Layer 9 of a small transformer language model trained on English Wikipedia (14 layers, counted from 0, width 96). Numbers have three digits each and are written without spaces.
In attention head 1, each number of a token's query is one row of weights dot the token's vector x plus its bias. The head spreads its attention over the tokens so far by the softmax of query dot key.

Query weights of the head. A number n stands for (n - 500) times 0.0016.
q0 (bias -0.029): 449494567493520485455498476545472557489494469523503478518485512493488498467512536485509534532498513414547502510500495516479504430476444503471509517466495514434514512515496544521469499491506499486467514531468577480503526491511471490493515508489479516505531461482476499507551490480514484500
q1 (bias 0.114): 495453502479570444493494481464500533544476496475502522541464517543507491494487473532497487504444506459495538528481480497510521484519484498531450535508477489493527478483545547539511471484497437487508459510472503498483534467467536528474490507524477512548506516523480488490530520495486521499
q2 (bias 0.022): 463484465470513519460491503474497521495488515513516505475525517528481509515504569478533512517483503538534513471471517503512504494435525486473501522496529484497492492469502532525546467484474451530491527506493473525487484439465497461478522554489474487515463521467486539504497510544469510472
q3 (bias 0.074): 516481552501569489488490470507491479520479471490507493560488493530508441460522483507489535512518488387487503545495447484563500502498446487562485581531555538491496496509500494503485490470513475523515473516497516487503514474497490503482512476506457567541519436520475496512530484533500465546
q4 (bias -0.038): 511486434558405519466588588479496504444492538465552532438542478431503536558475465567463494469543469584483494488581570498399422499539586515579486345491405488536485596446443394473490532460525621533403520420524549511514509582519469554548548486507525422458495541506511481517462477429498554473
q5 (bias -0.059): 516542477498457479492516507502531416513469462527471502519485552519497549527465433555475448439487489454445448522498476513501473565587479412500492474428577461532488478600505418468504487531474526531520557468511525448536501545457483584536459394446511503483440513519464503551405603484589390539
q6 (bias -0.003): 555489362443330415460378487345629435344512544534399386564473722489590564422319434597538595438573505528360564428512588527416473712467515524689484291397456322512498392669505480465551444557445658570410446495575572380514534510334445544475644333454530330518501523550511606714365444354538470410
q7 (bias -0.212): 519491646649597438521676503625453484652456465354538667491513341503364469561662534500437403588448496426582516559515481504443457316499439581391447539555397609580599687400450473537422592422571410451555517491477475592392475445692568454597332635603557566602534488424588394330636545640411534488
q8 (bias -0.095): 384635543591633583367315739667590530674597420511583625336585358566440719383568487425428492533583318397596828604657473675279525536690532525394520604597546491687461598454428390523323487438557459592444614525360554579434447565514568695486444580558519620486316419261208439273479548401385660594
q9 (bias 0.180): 578414546718728634548455417652699574463442459521225541478369479490626607544317372611298535580416687630438674370476183634762568526293304429289300440422570583507498707615358591605421655522580442351341565481320409352488454461398352484606396335695423493615488417480496539345631468626368305632
q10 (bias 0.152): 534613520632492350627410503355745628429561572745633342372640805499654531535606580541523747699411540264599370516454541690470678547667427615638494644662498340462805766559527404479549466583552499409489522375472267508688586618658616343414331542516423424415242528352491275572597461605543819593
q11 (bias 0.095): 558567435640639318557558658511266586479837461720433506708619453588458391476373342387609647298599458596637439471368453669479552296395724570451460463511362547762452371700562301512474410595749437628531493684499703391469501525485345362660500588340579518678412707462744519397377325464470491375
q12 (bias -0.112): 559278455437178425335430501536440791513631366369640393529361776493372699451615496483317598433321353609388441315476605587404338551547392614201539844560241610427594653418314350541896732174436446494797657524448415419589430521425355578553530288429463586465487539589296493469547542405596552535
q13 (bias -0.053): 621602607276454826796430399554402344514310283440701594659233439564417755549488362658678643585539490284510641372558724575322426484725597437485424392327619327504568518203463674589461258448468443403515501503612636644482766447606547447598554411514501340593510508325510546485584443440350404566
q14 (bias -0.196): 696440359507386394516716449513613530481620222331494354446536342588651466637383540511509707603574769556636448578520542453460616725488262355622545554527410686541651470197453720381516591473443581392143421534395351641623512504548203404258613490546428519189519585431418272554562472485556347445
q15 (bias 0.180): 542453801465717484411505403432356200523717690379676730431701356690385522383517550563460648616355510642571521793514619417314385350420296536517307577306664439450242663465486590433401456523604524448654537597729492632394499627372396320570727409695426609392392667606417680624421584584765599424
q16 (bias -0.070): 538494518475551527512457485561481494535501495475466508526474475461522448490505475504523508514508515499489529521489473486520490482475508526528509514501542518513477512522483506494491520447484472516475458505496524503520511514509509503503511510477477473519464506516556498537505455477503516528
q17 (bias -0.006): 438498460488532505495533482523471544466497500531492472462462497540518517455529553509500467523468573507542495482491530526481528472460470493473524513504489494541503514542507531504531507500503501518464501532547471512486524475499511479520481566512468525503522512507479506531525505562518498472
q18 (bias 0.063): 516511492512479476468510509522535493543504509486511517522516467509496496505525506470501513498508521530511488492486500459502535488462504466507524514487516475509512524508499522523497517512525532498495533501480537501489534453490479488520472509507514510515489504497511510457490477502507488454
q19 (bias 0.040): 455492497449532554521479461521456544494515521542446453491510458564523456508522567497530506540486515515528520514454491521545548464433479557459519544502526484485446437562506537502549423487466433479512481600479424506483495491470519472469513558501483550518512457515491496504549490560492517475
q20 (bias -0.032): 584480516517516481500524517487537478504524471426486509527470529438515498453525391468472512452536507420539509518559509475412447535535441484570493499519482581496558530476447451484465546501557540460543494395472619494511482530538496541515509459513527478487491518531487493566449491405535484574
q21 (bias -0.110): 522536564521499455472507510480494476531490480504505494546476507570442474463532541527508496502479515429457535546520496468481527494454432499506460541533473491493517511508530472491439496496479442583544533467484494525456452453551516484471462520582508537486575410466488500493509447560440499468
q22 (bias -0.140): 559491607523576408444512455553527464530532447361444598499430463500385526420590510431471509586537478412553640551515473513428508455517353552515510514508384499639567608421454411556438530405560437522574510455502505521369499405595600501525386584558562493569539505423543450468530549496388508464
q23 (bias -0.164): 479521566495616588514595533610416518662554480490757609513608311473375457594649541512538312539508436537579397501518475461527493258550645460287593550630549702540459553391507541531445569523553371516596473532486595604453490492557524600474446619485438679415537434465567500325544475552460572547
q24 (bias -0.148): 514569498568409375509719480482357363539341462428414436393441377427642512646525393369467599349235420451386521724572619442532366461405639575588336558353530481343609546509572496387505383403319551425426639530326343596414427635548262314669692522431559437636320464510377371316554563713563417533
q25 (bias 0.161): 357450501537616454362471419633646422399519518455758381498435441242745674624627468231509296604472577410397274512630519659548698210631597609592613451629596573467736457387439322554573526482676622308533585605502512558463609700123338599337552472413434618414397593463587430404544603542493482573
q26 (bias 0.176): 554564526212545489485660428510519463423662458275388481427604451369494390532607304520653519730500335562580602574506512597531237634759724460397688271493370533611585343416635407500539561296483484725679558427341263308367350428620319576512602695386380436251567571457425415545674393538480577668
q27 (bias 0.012): 716417526377525355817720554359486354410598525245535598606449627442567633234327417188611568497493649648472330439641321518431595628490574618656676654503587336329602646460649600478537340265384532339336551712319544467260520487504823512797651524605493524428601359717432546485470188611601489454
q28 (bias 0.162): 522542474466394588649498889804539485514586765674399726609393645490264320373968521510589543341652606389312350567552322270541724626552456329265503597480392558518290478368621334462494548292315629453297519385494483417432749521484521593370669460441542423387584503571614486436479566454423602505
q29 (bias 0.042): 664571422332658563497652773612429656684553616343306260362499389517617445656471698630620439576594394456549571272594458290722596596652370473384526430663378251707402724438408611457412563484522442633596537375306484584378532465405501431338378423515381429678603490652511498468382549497723527577
q30 (bias 0.171): 421292420704604434329298491405386420457360405472350477667489434603665660665530695436451686592360540495515430426397434550484552364589731461305792452226248545319395578612288447322361431454463751465391315489578768490415455166772472403415708631326478468333410436250383395542452679660519629359
q31 (bias -0.083): 628495432461681614361603421441504370418281557500743596643417403571573391670229595581355248493467447361661615592232464570639483579598483572444547804528438290707453773542546644406694337465594600544623377425346402210547607565567564565572853576658698389320678640564664533380185422567549638462

Each question shows a short text with each token's key, already scaled and adjusted for position as the last token sees it. A number n stands for (n - 500) times 0.0029.

Then comes the last token's vector x. A number n stands for (n - 500) times 0.0088.

0 "us": 496501493512499503596611447657662548553623214771499501504499503489401273385650754516666609691364
1 " of": 500491490502526511616617515609587517611568227708493502499485505464427280420654696497594574727371
2 " India": 461431513457581549602568561558653458463597423734489524509430546467476395518635613630544446603447
3 ".": 505496495514507507610632472636651532555621211773502497496497506490396256415648754526649599673373
4 " I": 497525466547512563595514649634495573479418332608532498477464610408501413515584591606619343638275
5 "ts": 510519487513539555563487664545471520638532373763499484518487562388510429442591622468678341504251
6 " state": 492539494551563529553463488579463493614455354719503495498412609418476444522639747492571353548408
x: 380530582470580469371578462632571523465738610367404588408637482468426384321699413601481525634522429495460497430807496637540567522479591470445489266364481340318648517540618488494433560412511494485698578403605462385432290475386509525547598425600423306508475590698290735363538340539539788564
Which token does the last token look at most? 3 "."

0 " T": 490500496511496498597618456653672545555630198784488499502500508489410275390651755522659619670374
1 "ir": 538474483520537494507477607475672561615690270712420520563459519487557559402504403544418417407573
2 "an": 563493447509527496505544303408649501780640453745528474557462542526553577608459448531364603757569
3 "o": 474523427511481512401402439548533297594598561702562477501451552543566628670425583753349765712560
4 ".\n\n": 495496502506503500615643463648674543549621217786501506496510501485406263393663775523655624674365
5 "The": 491485477546510533534502573660605633524546315699510502495475570437482400474672721552676505609326
6 " R": 504506522583559534581505585485513619512495393749482525477466599410486392522669689598483443446535
x: 687368597472491562536606571542548477443627519527569332612305506613488404504500405462503571694388573561507508409519439900509564486508469483403293336427386441487765555487464439530568478457589481457704471421569316449476621426305234548397688490449382392588601638540521658465467410510571553499
Which token does the last token look at most, and with what share of its attention? 4 ".\n\n", with about 50%

0 "M": 496504496511502503596614443660653542559636210766496500502498506487405274397662756517655617670372
1 "G": 503502498506543525580585455669519497595671221697506503498468507478450336497689729521537612586451
2 "B": 505516504523581621577530563471532472629672482576503501559444509434519420420695337606626307495168
3 ").": 503501493523510509579584488604646521559638231767501513509495498479398269420671715551690576641348
4 " In": 482510497524488553516447627641570600569446285675529512504463584424479441500560666498666423595316
5 "a": 430529447568490505444434572693768559351463583669495428482427622534487561634367622471469505588525
6 "ug": 469563456549530620696653604670402694478391528602475505469438543505479344548437498597427467689479
x: 579398594400546434454397682626451435518641677712256340615550402481604507472579477606379586529548717398263503394636391589400468675683642478658453424433472471532480544583487381654650495750336432401359566570437466524356494460487450570494463325465506470706154480652564471742494515416608550605
Which token does the last token look at most? 3 ")."

0 "19": 502500494508504501595610461657671538538637218756502503496498503490399270399642768521671604687351
1 "79": 496457481439587537544499627560592538429587401298568552513420552456465415565460716511558395645326
2 ".\n\n": 501505502511508502608630465643676558546614223781505509494506499488395250396676778519667623672358
3 "A": 519533451567531542556511600627544615561474420564530465484468604404521458533616712576673459606322
4 "cc": 490518466556543570498433538484585612677522497680549470529417579482504469614671703543593305572365
5 "ording": 524436488514513600528453453626467692445507358643481474504467520469441414489575718516627421522322
6 " to": 500508517547502531484439515672585606629412327513480527518476548503464467569548644685681460473209
x: 491537392535555316707400565524757320526498456629400565370573571414413518380571461605406551670463525581479437286563375636382733640645513513432398418385528437502427657473515485529367507557504376481485478612622470312348495380246229494516491369519555573376441479438509291500472417605623753515
Which two tokens does the last token look at most, in order? 2 ".\n\n", 0 "19"

0 "ular": 491499491512507509615630451641672531548609220779498502506490503478404267382659751515654608674373
1 " season": 492490488479560511604583441530642452496457278675528513500471459434424351421683658509550528544466
2 " |\n\n": 499504495507498501613635451650679549536630206772503507498511498484397257379665783523664611673364
3 "|": 515499443529482543506424553669523668506497328648493490494484564412432411429562791562730562544424
4 " D": 456525484550555545470336562634413553536425425525490468448434563458422434601634715425620536190397
5 "ate": 551444498518589609592454468613416583577542501612469461535486497528387340354780723409619478423391
6 " time": 551511525488577581546421569473608621423569372455538453541469519560394326454731701410782512495286
x: 509624574637619607502401567435463511407591764505360431666475210434646501358742473359288389819364523411402472608447546533395622477343600491416491343448591503402304524510502324437299752695489464604613630552587537394451479573466375439528311384475498356490596627494535478504577413589421377617
Which token does the last token look at most? 2 " |\n\n"

0 "t": 491498493510495502593613442655672548551628210780493501506498505488405282391649746521673610680367
1 "ra": 520473461487514579494471433529606468484485262641480496549436535466491494427608480542652573580337
2 " has": 471508490477532505622622492607573492535582203717520491502501500443441313386618714565608598637399
3 " the": 506507480502497505555548481623599502514583353736487505514502518433449383391622720487660537715433
4 " l": 510530417557563568559456546530523550535473430792567472490455557393510439508577711521568475529600
5 "arg": 443565466571582471522467639446676522546476391434548461482481546438571555422617670322504406530571
6 "est": 475523492517569603661653416427641470511466420568476495445474557420533430423758693575541449542426
x: 343650547429564521374452331481627422298602565456601642429721520399640435488717514496598418805479619484348456588545369528537572419469463564551323299437334315479794540537631337561357553446540684346612432459380478295474583577364439403438569465512598428284441474582585535548499409532555631530
Which token does the last token look at most, and with what share of its attention? 6 "est", with about 60%

0 " St": 494494494511501497598615445630676540561637228793489495506490510486400271383644756534668603679362
1 "ro": 518447444551528573516501437442724527702596459744434473572419533443501522461613530626703402460273
2 "h": 484453453536513563555501588332618548702611528307437484532436487373480451290426583569706658414526
3 " Cent": 483502474560498522395365610506701508517610300597518467542464545486558561580540503507593621730430
4 "er": 503498470507528529501466488414688517563534282772491505529463509472476493540306429773527411433373
5 " (": 541501512504482459459400562559611360607493358641478511501512528462491512508403701561478570650213
6 "1": 574558482496529433509386685669423291547630577682504506497418640491524530587226736479457295598298
x: 557498629453486659608449328533502285370549539393480462448373471560547563553699373686586688561609421383542484424588432673584388552622705326358669346206641457320417414449381387538524530491387531500650434491737416296522437420503428659553537476580337458533471550479590435528604651604378681564
Which token does the last token look at most, and with what share of its attention? 0 " St", with about 100%

0 "ang": 495500496508503507603623449657656528554643206776497502508497507485411280397646741521646624675364
1 "ed": 502503493508505507607625443658652526556638216788494505504498506482411278390654744524645618674364
2 " his": 499468489475551505610597477546582494466571307739496488493485527475450352454685666531663558658393
3 " company": 507460508473550523522459577509615448542526439727475481532462494422438392484616777439570506610409
4 "'s": 486502476494522485496466477571519441627476258652490498507479532468481460498600686546517507670293
5 " name": 534458482491531506476373634542517398484539329716541447555484519447461426446586745433550468612428
6 " to": 463497501508525514557518510565535484519493288694493510509499543422474378380668687490578524661414
x: 513462549505660277534392541468628387494476657287470593501482494393517544453566545665535481695437608418734549372570517658422616710560524564473354307426529301475452467441465404457371463499614435455382473571623465349348482300270254542518430369431549434369506521566512570436636587653453741538
Which token does the last token look at most, and with what share of its attention? 1 "ed", with about 50%

0 "N": 496504496511499505614635444645658542556624222772495499498498502486397257383658743517656618677357
1 " |\n": 512519490492528541653666487601578506552595300746493496506485498468412258393699671518620587637354
2 "|": 503504492512493499599609463643663557559623224785501500496503506466388263388654757525651632671364
3 " ": 469491510510586557592544549538539497609492562691504499482436536471427343501687717520575561459386
4 "12": 453521500503628582639582647568372466654470709470414454466393572437471350537533777504409473380402
5 "/": 534488534574580571529464579529332520528631650160483502473457527499494426659761660418481591513544
6 "07": 580523521573599611612563520297390390370706748351507507505436540449440332480589556657659411250429
x: 535448479510550517633353560531472521458526454673538393294423277353632603415434424298620535548450337474456498485649348745692748577640669508520562397426594532490399530597565460532434519548660680499595624514427421496382674393258372562289590418423550304431512635307425424607513547584519669602
Which token does the last token look at most, and with what share of its attention? 2 "|", with about 40%